Layer 9 of a small transformer language model trained on English Wikipedia (24 layers, counted from 0, width 96).
A neuron's activation on a vector x is SiLU(gate . x) times (in . x), where the dot is the dot product.

Input weights of the MLP neurons that the questions are about. A number n stands for n times 0.0012.
n2 gate: -25 -194 190 -161 -151 86 -241 162 -23 121 -148 227 -103 -61 185 -209 8 -44 105 -185 29 -132 -64 -54 -36 12 -64 -68 -120 -63 -120 8 15 163 -114 147 123 67 34 69 -31 129 -57 -151 72 -135 200 27 89 101 163 -169 -125 92 -300 -4 128 -12 -4 95 -8 316 44 -99 74 7 85 23 126 143 -20 -162 135 -284 -8 74 19 266 -4 67 -12 241 47 8 201 313 -22 -318 -15 85 19 0 7 -39 -12 -15
n7 gate: 83 -50 122 3 23 -100 -35 239 -40 -115 188 -22 128 -65 -38 -125 111 -161 -19 76 155 118 -211 298 -14 30 -58 160 -7 143 -4 85 7 -192 137 64 -47 167 214 15 -145 159 -11 81 -11 -96 167 -210 268 -361 -245 112 -211 75 89 78 107 18 -179 -90 15 -111 15 -44 -74 132 -59 14 -134 142 -4 -49 -14 84 147 -78 -29 -72 3 93 -63 140 -202 -168 -122 -78 64 -22 140 -150 18 37 -18 -164 23 -36
n29 gate: 8 -29 -109 63 -99 -47 -4 276 46 -39 -44 134 -250 -86 -118 35 166 -278 154 -247 -25 -130 72 -47 -40 -49 -242 -93 83 67 192 -114 174 -90 194 -188 113 -42 108 -31 58 80 23 140 130 -34 141 -220 166 51 50 8 -229 25 -210 -83 153 -90 182 -75 149 48 -81 -50 -182 0 126 -93 -116 -105 20 4 -137 -105 38 241 55 -113 -85 87 -39 331 -155 28 171 -83 -147 -12 385 -33 -70 -44 -158 103 -70 -115
n33 gate: 24 82 -152 -273 75 72 -131 87 188 46 -59 -121 181 -310 88 -139 38 -137 87 -8 -150 -7 -7 -74 -45 4 -209 -109 33 -11 -109 222 -81 94 -136 42 15 14 177 238 41 131 -51 -67 -175 49 130 45 55 161 7 -152 -265 218 90 83 94 60 -214 32 120 99 -108 148 -162 -29 109 181 177 93 19 -54 7 -93 227 -220 101 -62 89 99 19 151 95 -190 216 -53 -65 -30 -157 -138 -111 34 130 42 134 11
n38 gate: 184 71 39 -107 -81 -200 -321 139 -71 -97 160 -49 -9 147 -51 -190 91 -481 -224 -187 83 242 -159 175 -220 37 -191 -37 205 146 199 -23 -45 14 -125 -74 99 4 -174 76 -232 284 58 0 150 -40 91 -177 142 14 -204 78 -100 83 71 129 5 158 -107 380 93 85 -140 -130 -306 9 118 223 67 -4 52 50 48 -5 -13 -48 159 200 133 261 -100 186 -94 169 60 64 52 -202 -48 90 -81 161 -78 330 -95 13
n39 gate: 44 -140 248 -235 -146 4 -146 -193 -52 -50 349 -52 67 38 73 41 -37 -250 53 -27 -92 -143 147 -73 -11 118 -291 122 -55 159 110 -16 -124 4 167 25 -202 106 -60 105 20 -4 -148 -4 -156 4 -13 196 15 82 -52 153 -226 -53 141 203 65 33 -299 -35 -121 -11 -67 -20 86 -20 330 12 -84 236 -68 158 -292 -135 0 161 -49 -121 -147 54 86 287 -112 8 116 -82 -196 111 55 68 -89 261 -82 120 107 44
n57 gate: -146 -19 42 -207 -245 -105 -85 201 -124 -33 94 28 85 -143 206 47 76 -79 -62 74 105 -77 -70 -11 49 15 -53 89 -45 102 -108 14 -64 -97 -10 -66 252 -14 134 -118 -14 -50 -116 53 -71 -12 -288 50 192 -4 81 -55 -80 252 -75 -4 111 -50 112 -76 0 -13 140 124 27 -278 -180 269 273 3 -37 -290 -101 -4 -49 38 -68 177 -207 102 -137 29 244 216 -102 -18 -62 -80 133 -26 25 -62 -76 -73 80 25
n91 gate: 226 -423 144 195 -58 -148 -132 46 -62 -24 271 433 52 -71 -107 -144 115 -88 196 46 23 21 -136 -138 -46 296 -265 57 -65 148 -30 190 4 21 133 4 67 -175 154 -71 29 105 17 -151 -26 -97 13 8 -144 46 -186 17 9 23 62 -98 -8 30 -59 144 -108 -67 -122 -4 125 20 237 -33 -21 249 -79 172 -332 -9 -58 -45 -123 -108 -212 34 30 144 -139 -123 -80 -68 -85 145 115 62 -209 257 28 -4 -218 -182
n97 gate: -244 119 53 -61 80 15 169 75 235 13 57 52 -101 36 18 -289 111 -36 23 -153 -176 4 -26 -124 -3 59 0 -35 -70 51 53 110 49 289 -14 19 -271 0 153 -170 -37 196 -149 -24 -12 -228 28 -61 88 -23 100 -235 -222 197 -227 -97 235 -133 -90 32 152 -11 -195 -4 12 11 182 79 -101 -59 162 38 -7 181 167 -11 19 133 47 -108 107 -99 -246 -55 -4 -62 106 -262 -4 -251 132 100 0 69 264 34
n104 gate: -202 103 60 -316 -5 -43 154 99 -55 230 48 289 0 229 117 -47 216 125 -125 -186 79 21 -329 -55 -71 -18 -4 111 25 53 -73 56 76 -180 -12 167 93 25 -25 -111 97 -130 168 63 151 -421 41 -390 -241 -240 -92 -156 86 -111 -67 -59 154 -116 -51 77 273 72 -22 -207 -145 -153 159 -190 17 -111 107 -62 -112 -49 -54 173 56 -13 -150 -69 22 -77 -42 -115 16 91 -54 9 17 -27 -208 104 58 269 -262 42
n127 gate: 26 -171 66 159 -39 120 174 -86 69 24 88 148 261 -13 35 0 25 -171 -12 165 -111 -56 -156 -77 -87 89 -205 0 28 218 33 280 -153 -103 90 138 106 -36 -166 -220 -36 125 -120 -112 64 112 -39 -25 110 -226 245 46 -29 319 -129 -139 156 -189 -137 -87 211 312 143 162 69 155 234 77 16 98 111 50 151 8 -164 -4 99 38 8 -17 -29 54 266 -77 151 -133 -280 -199 52 -254 69 -138 185 46 -26 -12
n134 gate: -151 154 -29 -13 -184 200 -58 -41 88 -243 -80 -57 25 -93 0 -89 90 225 -138 -15 -15 27 -10 17 -91 60 44 -50 13 114 120 45 0 -58 -29 77 183 66 -14 -157 -152 57 47 -54 28 169 105 55 -35 -110 -181 14 242 11 83 69 -230 -51 -111 186 28 126 -106 102 -36 60 96 118 98 16 -7 99 93 32 154 145 -89 88 -62 170 224 -7 192 -263 -3 125 59 -52 -50 -162 14 -349 -16 163 -54 -10
n138 gate: -161 35 -125 53 -12 57 -150 -124 82 -96 119 11 19 79 251 -102 107 -51 87 213 -98 -59 -73 116 152 23 22 -55 -131 -61 -79 38 -315 -26 -39 116 198 142 -37 217 -167 195 -41 99 58 0 211 155 14 102 -44 88 -49 -4 -63 20 -8 117 65 124 46 163 4 11 -52 62 26 -111 171 146 43 162 -263 35 77 4 -113 39 -4 -80 -87 276 269 70 36 133 -138 -199 341 -36 -258 126 134 65 -167 70
n139 gate: -24 -10 3 53 79 -79 6 235 -25 -122 105 -15 -29 -158 41 97 190 -13 -41 95 254 -64 137 25 58 -97 -22 266 33 39 135 -16 25 28 -3 148 -53 18 28 -44 -9 23 154 -310 26 10 -7 -72 -46 -145 -163 -70 44 125 -26 126 -44 13 -78 -60 158 -197 -16 -40 -33 36 217 -19 53 -3 -153 -17 -103 94 -245 -175 35 13 53 -203 85 60 183 0 9 -105 -9 -83 -162 13 40 -105 45 121 89 151
n141 gate: 233 21 17 38 178 -299 -76 53 127 -13 -157 -8 -198 -8 0 -89 45 -218 -142 -288 147 106 4 -179 129 0 -205 -117 31 -122 93 182 -32 -129 103 -99 44 -82 36 -52 64 -85 75 305 137 -119 102 -177 -315 -193 -87 94 24 52 156 183 4 -282 234 192 -120 -53 -17 -127 -229 82 20 174 131 82 263 -62 8 -58 4 147 20 -29 8 -41 150 162 137 38 148 73 -205 -110 67 -236 -148 12 58 204 -8 59
n183 gate: -13 57 88 -59 -66 -32 -100 -56 116 -42 238 65 97 33 -33 -83 16 -197 -103 -252 13 69 -77 101 7 195 -73 -102 -235 123 -8 43 -4 43 56 249 171 110 213 -102 54 -149 54 37 -33 189 29 -114 -130 71 -154 -143 202 -25 -173 191 -90 28 59 200 150 -85 61 -388 -137 -122 -16 -58 23 -101 37 -156 -130 77 -184 249 -94 242 -242 286 -127 -28 -73 65 -41 179 204 64 57 62 -74 -224 -38 28 116 -154
n211 gate: 119 98 151 186 -180 -94 -182 225 134 46 159 33 -149 -473 -72 -21 -43 -71 267 -134 253 -386 4 34 31 106 -142 -137 132 -134 81 171 -105 -137 -85 157 338 91 206 8 -244 63 -59 -85 -62 -5 153 -133 -8 -26 -8 -82 -17 -101 -13 -27 81 132 5 5 53 -8 119 -308 -185 -107 299 156 -80 55 -98 -71 -220 -84 63 94 94 -92 -198 35 -21 86 -38 115 97 -104 -115 -43 -137 188 -140 22 -66 242 -113 67
n214 gate: -4 51 187 -39 -63 195 -120 197 11 -3 -21 -102 -241 35 333 -224 23 -171 -135 32 72 -254 127 -129 92 177 -29 -39 -79 -89 -78 86 195 11 43 214 96 162 114 178 -132 -117 146 -47 -4 -102 -83 4 -117 -11 -186 106 -75 113 78 -4 75 -30 -233 -238 -42 63 -130 -85 -260 -184 108 81 59 52 -78 8 -18 42 -66 -43 202 -27 -64 83 -71 180 119 -46 25 23 72 -208 225 215 -44 11 -65 144 -12 146
n217 gate: 113 347 -134 66 -12 -133 -133 -137 169 209 95 -149 -249 49 -66 -106 146 -138 12 13 177 -270 -91 62 118 -121 -119 -145 -75 41 -74 -16 127 16 -74 -28 35 -64 15 147 77 76 -111 -189 -36 38 45 117 -50 47 -222 40 0 -88 164 12 59 -242 -67 33 84 33 76 -69 -49 -91 82 127 -139 58 313 -82 -341 113 -19 -270 -90 -108 107 -43 -8 -145 13 -300 170 -20 30 -47 -15 -246 46 -8 -240 67 161 31
n224 gate: 12 20 -126 -32 52 -19 -14 33 112 79 14 -67 -55 -8 -25 -145 108 -179 -35 -264 66 -111 -282 11 150 -43 -160 126 143 83 -38 275 22 -19 22 129 57 -26 210 38 -128 18 -130 -60 -122 196 197 92 7 -27 -272 -85 50 193 88 8 -148 -57 41 125 -94 68 -200 15 -20 -276 -156 131 300 133 63 -139 -137 -12 -93 -4 84 82 -90 200 8 367 376 87 -61 -112 40 100 85 44 64 -46 139 27 52 -93
n2 in: 103 61 -37 198 199 41 3 162 27 167 -29 94 53 -155 132 -72 -31 154 166 -52 93 27 -27 78 101 128 -121 25 -166 -111 151 69 -152 48 -236 183 -102 106 142 89 153 -73 -37 -40 57 86 -214 59 10 -127 -40 -38 270 167 -108 171 -172 10 -56 -7 -14 29 25 -214 0 43 -7 30 30 -63 96 251 -23 64 134 26 114 64 59 66 90 124 64 -61 72 125 334 3 130 105 -68 91 93 35 -18 165
n7 in: -4 -93 -44 168 94 38 -120 264 -71 0 -185 -204 28 -68 13 -93 183 -311 -114 -48 66 37 -193 -58 57 138 37 -18 -17 -127 -10 55 -67 58 -26 39 193 40 -34 58 -98 44 -77 -11 -60 -105 18 -10 -95 48 107 142 -145 -55 97 138 -106 31 59 -44 18 129 144 14 148 -36 -271 -384 71 79 128 -38 66 195 -17 -95 -21 106 -78 -97 -224 176 -34 -75 13 31 -66 -62 127 -75 -173 129 72 -24 191 27
n29 in: 4 93 99 154 129 172 102 -24 44 6 62 33 8 74 59 67 -26 193 -75 117 -112 36 134 99 -85 -84 127 -58 43 0 119 4 -40 145 106 118 -85 -125 -212 -166 -143 137 -178 211 8 -191 -168 -134 -27 41 131 240 -153 -168 39 94 -226 -200 -108 -24 34 209 -103 -18 102 -4 -115 18 -4 -96 -15 291 273 165 44 57 -193 0 14 -285 15 30 -138 -27 -46 131 211 117 -61 -237 173 -26 43 169 153 58
n33 in: 137 -282 34 -44 119 139 127 -43 -143 -32 -13 -52 -175 7 23 -64 -168 -207 -29 -246 -195 -66 7 -130 94 -91 -250 -29 75 209 103 53 112 -164 -74 -131 -105 3 311 176 101 -23 17 -15 33 62 0 110 -29 75 -94 -158 61 -8 22 98 159 -53 65 -245 88 -37 -106 95 165 10 167 150 -108 91 37 290 62 -70 -166 194 -92 -18 225 65 -36 110 70 -88 0 4 -14 65 10 -11 -151 -65 -85 54 -180 -63
n38 in: 0 15 156 7 50 -15 -207 52 47 -112 41 86 158 -157 10 157 -188 -160 96 71 -146 21 320 -275 -84 -11 -107 -151 53 212 -172 59 -86 -7 118 -228 -72 -32 36 -54 -61 -34 -157 -46 -140 -232 -73 -102 57 84 118 155 70 -158 -50 178 241 22 99 -155 184 -144 -19 43 -46 85 -48 -112 -68 -108 15 85 -117 -140 286 53 102 -143 -97 159 -103 -70 20 53 159 -148 -190 122 -21 0 -4 -33 -49 -100 170 29
n39 in: -99 157 3 121 81 160 -103 126 60 3 -211 134 -246 -170 -102 -32 48 -123 119 -7 -41 -40 112 -25 -135 -13 -125 40 -126 9 -64 61 119 230 -116 -173 -177 68 72 -121 -25 44 -37 114 -139 70 -114 -51 103 -51 113 107 190 -224 23 -152 -124 -67 -193 -58 -72 -21 10 -44 13 -31 93 107 85 -18 17 -81 31 -102 115 18 249 -66 6 -68 -106 -51 -95 116 85 -129 40 10 -233 33 9 -3 -150 -39 -44 31
n57 in: -74 -25 -159 -118 -127 -17 -36 122 119 -97 -6 -20 178 177 110 -107 -14 86 -105 -195 -63 165 -27 209 229 4 119 -122 70 -16 -38 7 -85 -128 -198 64 -158 200 201 86 72 77 166 138 -54 -287 69 -111 -121 -246 20 123 7 -11 25 26 -111 159 112 180 -103 62 -160 3 18 84 180 -24 106 64 -18 126 -104 0 -7 70 -197 -60 -7 129 24 38 38 7 -82 63 90 112 229 33 48 -46 -27 -133 244 78
n91 in: 170 14 -4 144 97 206 -19 -25 -13 -44 62 61 -190 -187 -68 66 150 -220 -50 43 -96 -157 125 147 -24 -75 171 -92 -48 13 89 89 59 46 154 -203 -213 182 59 -16 3 43 -23 136 116 191 -80 -36 174 152 39 164 -183 -32 94 -115 -50 -76 11 67 119 -3 190 88 -80 -51 -132 -36 -111 -225 -52 15 61 178 -132 -44 -96 10 38 130 37 -66 15 226 16 -127 70 -107 71 38 46 -3 -51 97 220 29
n97 in: -124 75 128 -48 201 -138 -107 98 34 -121 16 -177 18 -114 55 -3 76 7 62 108 -55 -146 -77 152 -179 81 171 -74 109 133 82 -41 128 -154 -163 -17 -27 -201 37 126 135 -174 -97 -274 46 -90 0 -55 -164 -34 77 90 128 -107 97 -80 130 -27 273 -29 225 145 18 101 101 76 65 -232 -40 -158 100 -155 27 -35 197 -174 -89 70 10 114 58 69 -49 39 107 7 -152 159 23 61 78 21 99 80 65 -64
n104 in: -46 142 7 -110 35 120 -34 142 -130 46 -77 -100 -78 128 87 -60 17 148 63 -155 218 -29 -35 36 -12 -164 55 -110 153 -41 -113 -70 98 83 -57 61 177 83 -163 -214 -124 -43 162 -84 141 -14 84 -289 27 -40 -29 -104 74 75 205 193 -142 -7 -89 -28 14 81 -51 -180 45 -45 -169 -205 134 -143 28 -231 164 113 249 64 -17 14 35 27 47 93 -18 -38 100 -34 45 121 -39 -17 43 64 -172 111 -161 78
n127 in: 59 -8 129 10 -166 -74 -28 56 -141 27 -120 115 72 81 -200 -217 4 -4 -4 -92 51 36 204 167 111 80 -190 84 39 192 99 -59 166 -125 45 -188 116 -181 -14 44 109 44 75 -297 61 -60 -151 -375 135 -92 -129 -171 122 -174 196 -12 213 -121 147 8 83 -131 4 54 -35 181 -81 65 -29 101 -191 36 150 -144 122 78 110 94 122 -156 89 7 24 -72 42 26 141 216 -86 -162 -33 -75 -92 104 85 47
n134 in: 180 3 29 9 183 145 -119 -3 44 20 31 88 123 -97 -8 -60 -39 0 27 -62 -42 266 15 -48 -94 124 62 16 -67 60 162 66 177 69 -114 154 -39 61 -33 -21 27 67 26 -60 84 -7 101 30 -152 -84 6 113 -15 -68 -117 3 -165 -24 75 -83 127 71 -56 -83 117 76 75 118 178 -116 -116 159 84 -81 -123 -35 126 -167 9 -185 100 106 -23 -53 182 131 -229 -186 64 -13 146 70 -12 -9 32 -83
n138 in: -82 186 37 -89 -59 49 -59 19 41 -104 -16 44 32 62 206 52 -134 105 -84 83 327 -166 -115 24 -154 -32 -106 -216 -34 70 119 -164 3 70 -53 136 55 -27 3 -94 83 -119 34 -305 -36 -95 -81 241 -125 42 31 -14 14 -60 -73 185 125 122 79 56 4 -92 -7 -59 -29 165 -157 -120 -72 -109 -156 58 10 133 -99 178 -35 -136 13 -4 -126 -95 -96 101 -119 39 148 353 -17 194 -76 188 94 -11 -85 -188
n139 in: 67 212 -265 -108 6 -129 8 166 3 -56 -80 -17 82 -63 145 -23 -9 -18 0 28 -31 -47 114 31 -65 15 -39 77 0 -5 100 83 177 31 38 -38 -172 19 -228 -150 82 -68 165 -162 -44 146 78 -57 76 0 -25 -17 -20 86 -45 148 -66 131 0 -179 97 48 73 59 -157 132 106 79 138 8 36 -31 -47 -127 31 -5 51 152 35 -115 -6 17 160 112 73 -101 19 32 -108 99 -31 -240 -47 -32 27 48
n141 in: -46 -26 -54 54 170 -65 -105 -59 85 -77 -17 -28 -151 -169 -7 0 -51 -164 -69 -144 101 -14 -178 142 56 44 -21 -85 21 82 -14 327 -56 -205 -123 -26 -64 -66 170 -50 67 0 -21 49 -208 20 159 172 86 162 -60 -98 -54 -217 229 266 -36 -75 201 38 210 -37 -15 163 0 -153 -72 -21 25 -129 78 95 -45 193 88 3 11 232 224 -80 155 58 118 -26 -183 -196 -24 -33 -310 38 -11 106 0 160 -42 -109
n183 in: 30 132 131 40 100 49 20 158 -52 168 -131 51 -32 -26 -26 32 -135 80 233 289 306 133 -205 35 -200 -141 148 -131 -78 0 -95 106 -7 -32 90 -129 129 -203 -55 0 -28 -136 -213 -63 11 4 -59 -172 -26 155 189 60 -64 -174 -96 -111 161 105 -235 160 87 3 69 -10 256 -17 14 -3 62 -68 36 -105 54 -29 27 -91 -70 -54 -56 -117 92 -95 0 84 66 18 64 -267 7 85 28 -107 132 107 -122 -193
n211 in: -34 -151 98 251 100 11 -17 272 97 -32 53 100 -44 -44 196 -4 182 -247 121 0 -53 55 -17 -105 -23 -113 -73 22 119 0 -46 -216 -132 106 229 -87 -95 -89 -56 -42 105 -16 -159 141 55 19 60 -156 46 4 132 -186 189 -80 52 49 92 35 -336 53 -138 100 47 161 220 48 78 28 45 -55 -37 180 24 -183 -138 -88 28 47 -30 -157 89 57 58 220 117 25 34 -194 134 141 -25 -18 184 -140 -56 -174
n214 in: 131 -43 -11 122 -154 31 -160 105 13 -98 -22 -66 -157 185 172 -10 213 -124 41 -162 -22 36 106 -44 109 -102 -136 -112 -13 -32 48 75 -43 3 -65 -101 91 -33 117 57 40 38 189 18 -60 -82 79 34 -97 126 -53 237 34 73 285 -18 -75 241 169 83 -17 -144 248 94 61 -62 -221 -57 -47 -144 -106 15 -46 -35 113 33 95 -42 -58 48 150 113 179 127 32 -117 -49 -196 7 239 -165 -148 180 121 -4 -13
n217 in: 237 -151 105 27 107 110 136 -70 -59 87 -69 -45 -11 162 30 116 -149 -73 11 46 -30 96 34 -31 -58 109 -41 197 163 -37 -78 116 -111 -282 -37 180 233 156 -191 -49 -108 -75 172 -93 106 288 52 74 -91 -42 28 260 -32 342 118 -127 -4 70 -148 -135 69 50 69 -42 111 -92 127 0 -73 -117 -37 8 65 73 28 57 -152 51 177 -60 -120 49 185 18 236 -32 -30 57 151 -15 -70 -154 17 -185 45 69
n224 in: -121 194 128 234 92 -102 52 -212 132 -24 -64 -71 116 -175 38 251 -15 -182 -59 410 39 88 35 173 -224 -15 0 -11 -109 -24 51 4 -4 7 -228 227 104 -14 82 11 276 205 -71 46 173 76 -96 -251 74 4 -89 -114 77 47 133 104 -29 62 -86 -46 -7 -24 138 18 -200 -95 -65 183 133 -60 53 8 46 83 14 80 62 -205 45 -26 219 179 -96 113 89 -55 32 7 -25 137 11 111 -10 166 42 -61

Each question shows a token from some text and the vector x that enters the MLP there. A number n stands for n times 0.01.

"usic": -83 49 -113 148 -195 -3 -14 -11 -61 58 -101 60 -71 -3 -67 47 -28 -10 182 27 -29 -9 111 -97 130 265 5 220 -41 -66 58 -46 56 -5 -162 -82 -2 -165 -19 66 95 -137 -155 -70 -8 -13 -32 -134 45 -16 163 -88 147 1 27 -89 -93 -16 -29 -6 30 23 17 119 -16 -122 37 21 -204 -117 -2 102 137 -11 -7 148 102 -139 103 -16 43 -76 33 118 -190 47 24 -280 -86 186 8 -168 -21 -61 -136 -86
Which neuron lights up most? n211

" ": -19 29 -4 107 43 -126 22 -48 180 96 115 -145 5 67 44 34 -70 6 23 71 83 201 45 -197 35 -54 149 40 -125 -12 -60 -80 27 -34 -76 -16 -47 -72 -48 157 195 -126 96 74 -17 20 133 -53 -131 69 -64 -8 226 -3 0 -54 -126 98 -116 6 -77 8 81 10 113 -31 40 -79 -59 147 214 -11 40 -28 -6 -6 12 64 -57 -266 -112 -206 163 -46 11 -47 138 234 -172 105 150 -81 -130 29 15 -83
The three highest activations, in order: n217, n91, n183

"M": 106 -87 59 196 40 -58 -34 37 148 63 -80 -3 -94 43 21 -39 -14 87 73 -70 -63 70 137 62 45 16 77 -14 -114 -177 -71 17 -37 1 -72 -10 10 -18 -191 -106 37 -55 144 51 71 -97 -22 156 -34 113 -48 31 128 -31 28 29 -107 -89 -152 90 -84 -117 165 118 -3 -138 -85 30 -20 237 -84 25 -62 22 58 123 -59 -50 171 -187 -30 -8 105 87 -46 -57 -53 -96 -214 211 85 144 80 -266 -101 -204
The most active neuron and its activation: n97, at about 0.5

"|": -66 -31 204 58 192 -19 -43 -23 38 -280 36 -31 -19 28 70 -53 -13 -85 -148 31 -99 99 -17 76 220 161 182 26 1 -206 -86 -113 53 58 -43 3 57 27 -71 -1 -126 -137 -5 73 16 17 89 -124 31 -43 213 -31 -89 86 122 -28 29 105 26 63 -35 -119 85 91 47 -208 68 82 -103 156 107 88 9 -82 102 65 -27 -21 -106 -136 -123 -142 175 -20 -67 -82 -146 66 -230 27 -89 -30 36 -111 0 41
Which neuron lights up most? n2

" Sh": -31 90 59 177 -94 242 -116 0 -142 68 -99 91 101 14 -19 -137 53 79 -19 30 64 -23 155 13 -110 -3 264 91 12 -141 -92 -1 -93 -106 30 -198 -88 21 -192 -51 21 -176 -26 121 -80 -14 -17 -18 -79 74 50 99 29 77 32 19 60 210 -103 41 -38 -268 -30 55 5 -34 -221 -48 -69 155 111 -146 73 -16 61 127 -65 29 106 -160 65 124 39 112 -71 1 -45 48 -65 28 -117 -19 -7 -97 80 120
Which two neurons fire most, strongest first? n33, n134

"ron": -56 87 -80 96 13 24 -107 -56 -55 95 -74 -97 -155 67 -74 160 24 -6 57 -37 110 46 33 4 -34 -174 24 -15 107 -65 17 34 50 89 -28 -130 194 22 106 139 -86 -98 -27 193 43 -116 12 -64 164 125 -2 -85 -4 87 -71 -113 -254 -29 -19 105 -121 -23 88 -168 44 -15 -127 192 50 -187 230 -8 63 18 214 154 -55 136 -145 119 -73 -61 223 40 -118 70 -81 -122 -72 -3 18 -33 49 31 -25 -23
The three highest activations, in order: n183, n141, n224

" set": -5 130 38 189 -59 86 136 23 -20 232 -45 -96 -116 -1 -92 -70 -37 1 -85 -126 76 133 127 -89 79 -19 77 25 -96 -149 -161 -73 15 37 47 -158 75 -13 -168 42 -5 -53 47 -52 -30 98 -83 -68 142 -103 169 -13 97 -73 63 -76 -17 164 -133 30 13 75 -4 -62 20 -161 -87 229 -41 7 75 -10 351 -26 45 74 -4 19 -55 -55 -65 25 -89 101 -196 -17 89 103 28 28 -185 -179 -33 -92 -111 -22
The three highest activations, in order: n97, n141, n38

" M": 54 -45 54 393 11 -74 -37 11 -79 3 -18 -46 -70 73 75 -18 -19 31 78 12 45 -9 54 -54 -48 -34 177 -102 -97 -118 -31 -26 43 -60 -218 15 63 -42 -318 -71 17 -151 -23 82 91 -105 -58 -15 15 111 -8 47 228 -40 107 44 -18 46 -176 50 -9 -103 120 102 36 -57 -82 28 -94 241 172 -28 -43 1 72 138 -42 18 -51 -205 61 -115 190 -62 -9 22 32 -43 -65 123 -61 79 20 -185 -41 7
The most active neuron and its activation: n217, at about 0.84

"and": -85 27 -28 -70 -16 167 108 40 97 112 6 -260 115 37 -68 9 -187 -58 53 -8 -135 -58 142 159 115 -1 100 25 -115 10 -98 238 -134 -46 -61 -134 7 -3 23 39 -25 -15 -4 -20 26 -27 35 67 180 118 16 -63 -206 207 -106 -77 36 -85 26 -136 -117 -7 16 99 -209 167 64 -60 -18 -115 80 82 136 106 -58 19 -116 -19 40 29 -192 -126 97 55 -109 -104 5 170 31 -61 -77 -50 105 53 167 0
The most active neuron and its activation: n33, at about 3.1

" l": 0 142 -12 204 44 -98 142 -97 -80 -144 -82 -7 42 -170 58 31 -143 -68 17 -108 -55 -91 186 -55 153 -77 142 -73 -74 -37 -10 17 -17 10 -8 -223 46 60 -161 227 -24 -250 -112 144 -10 -34 -176 3 -48 -10 18 15 98 -112 -76 -93 -50 101 -29 -2 -38 5 -64 -6 23 -155 -159 -1 -272 153 15 -140 -77 -68 -30 87 -57 -45 -111 -101 2 69 192 -18 70 -15 39 -40 0 111 150 -79 -58 -105 -16 4
Which neuron lights up most? n134

" \"": -114 -76 -19 -131 -119 -10 90 34 114 -22 148 -136 -198 44 -17 102 -190 124 -84 79 -5 166 109 10 34 120 165 54 12 -56 -61 34 -44 -82 -60 -120 -185 -18 -209 -38 95 -82 -84 78 -57 -62 16 -237 89 161 173 15 -11 53 -71 136 0 84 -2 -18 -44 -41 85 75 116 19 -47 123 -41 -54 33 -73 147 -3 96 104 -42 -13 8 -22 -47 -259 99 45 -53 43 13 169 31 176 110 -240 62 -24 -121 -45
Which neuron lights up most? n57

"'s": -30 -124 98 -26 -87 3 100 67 33 121 -15 -3 83 -40 21 -31 -87 15 29 74 3 50 129 206 100 -18 205 227 221 -70 -57 -44 -59 27 -13 -131 152 -23 98 -6 -19 -190 21 -13 -88 63 32 52 -30 58 -114 114 172 108 -54 -58 -47 -129 -84 -70 -30 -20 87 136 -12 -48 45 -116 -145 -197 60 21 66 -54 -42 83 248 -13 0 -102 -189 -3 -79 35 -202 190 -1 -36 134 -11 140 66 191 -148 -109 14
Which neuron lights up most? n224

" was": -110 -205 126 10 26 31 -28 54 111 13 3 11 43 -11 70 181 -92 -44 -86 -141 -131 160 95 291 144 -247 74 -86 -115 -91 -96 -97 1 88 45 13 23 -60 33 158 152 -22 115 92 -32 -24 -32 -19 5 -110 39 -165 82 2 9 154 69 42 -26 -33 26 16 65 126 3 -66 -240 163 -88 -66 13 62 156 -128 -78 164 98 79 104 -64 -17 193 73 6 -91 89 42 49 -161 -9 -20 -16 98 126 -57 84
The most active neuron and its activation: n2, at about 1.6

" then": -49 -99 131 161 -127 -25 119 72 168 62 -139 157 -6 35 89 -21 -62 66 -16 5 -1 68 118 51 133 -151 59 20 -79 -4 -129 -255 -32 58 52 111 -225 -141 103 182 45 -128 81 -82 35 74 -82 -67 -53 108 167 100 141 -131 -8 -43 -9 45 61 -107 -101 -116 -4 136 38 66 -100 -20 0 -12 178 102 -32 -99 -59 218 3 31 9 -83 -130 231 -78 -92 -150 29 -34 23 -129 51 -122 1 -51 -65 40 -79
Which two neurons fire most, strongest first? n104, n217

"1": -61 149 28 -22 70 15 2 -66 -306 98 -97 -63 137 74 -12 -55 -7 -50 -9 56 -224 -26 182 -13 0 -67 149 22 -44 -26 -6 37 61 48 -138 42 76 -134 -7 -152 46 27 129 96 294 -4 57 -115 147 83 -70 -55 42 -4 -116 116 -10 -42 3 -61 70 194 46 22 96 -55 98 -189 8 -126 263 -56 122 -71 -54 -65 80 97 -3 -129 -64 -168 -7 97 -4 62 31 -38 -18 142 137 -57 -102 -54 -163 -44
Which neuron lights up most? n104

"c": 58 29 142 164 94 -14 -172 89 -97 12 51 51 71 -89 39 92 -161 54 13 18 154 177 27 -25 21 -37 -59 -30 -95 -33 -147 28 -21 -28 -122 20 -96 86 80 41 107 -154 -184 -83 264 145 9 19 53 218 98 50 -86 56 -30 99 -26 69 64 81 46 76 146 85 11 -70 -16 12 -212 -19 135 49 37 92 -79 216 47 -23 1 76 16 173 75 -12 18 -140 -45 35 56 272 61 171 -18 -146 -150 -3
Which neuron lights up most? n2

"ory": 60 140 25 195 -102 67 188 -4 -161 54 -122 -26 -71 65 -45 -123 -82 17 -40 72 93 79 35 69 61 33 200 208 -50 30 -57 -95 152 145 -45 -11 88 -94 37 135 72 40 -154 209 -3 50 -19 103 147 -13 112 117 143 108 82 -5 -82 38 88 -31 -15 -15 3 152 10 -14 -42 84 -32 -174 195 -57 61 128 79 58 58 7 34 -92 -35 155 68 131 -216 53 -53 -59 -7 73 -1 -110 112 177 -114 -199
The most active neuron and its activation: n224, at about 1.5

"d": -96 -50 150 179 78 -64 -119 15 -110 -43 81 -11 110 65 -42 -51 42 -32 42 -17 28 16 53 -23 24 -40 178 -165 28 -120 -229 -7 -78 71 100 -41 -106 149 23 -14 2 -41 -23 229 -13 -9 -220 -7 97 152 39 -111 -109 -61 101 -181 1 111 -99 21 -25 -136 185 66 18 -6 -43 -17 -219 -78 25 71 -56 163 -168 102 -111 -199 -18 73 -72 121 -140 86 -99 -89 -21 -20 -73 127 130 -40 12 -221 -43 -19
Which neuron lights up most? n91

" Re": -3 -56 -70 162 -54 18 -84 106 -262 -9 -94 -8 49 0 44 61 -239 6 -72 -145 -79 88 74 171 -81 -112 13 216 62 -76 -198 33 26 141 -13 93 3 -118 -35 77 -28 0 26 -28 99 48 53 -206 1 123 -88 -49 215 47 -57 -169 -47 54 103 -45 127 -187 -83 -13 -62 25 -74 -85 -160 108 39 72 -42 176 25 -160 -15 -13 90 -182 29 -164 10 -33 -90 -24 59 -84 -7 14 -46 -11 -32 95 -15 236
Which two neurons fire most, strongest first? n139, n138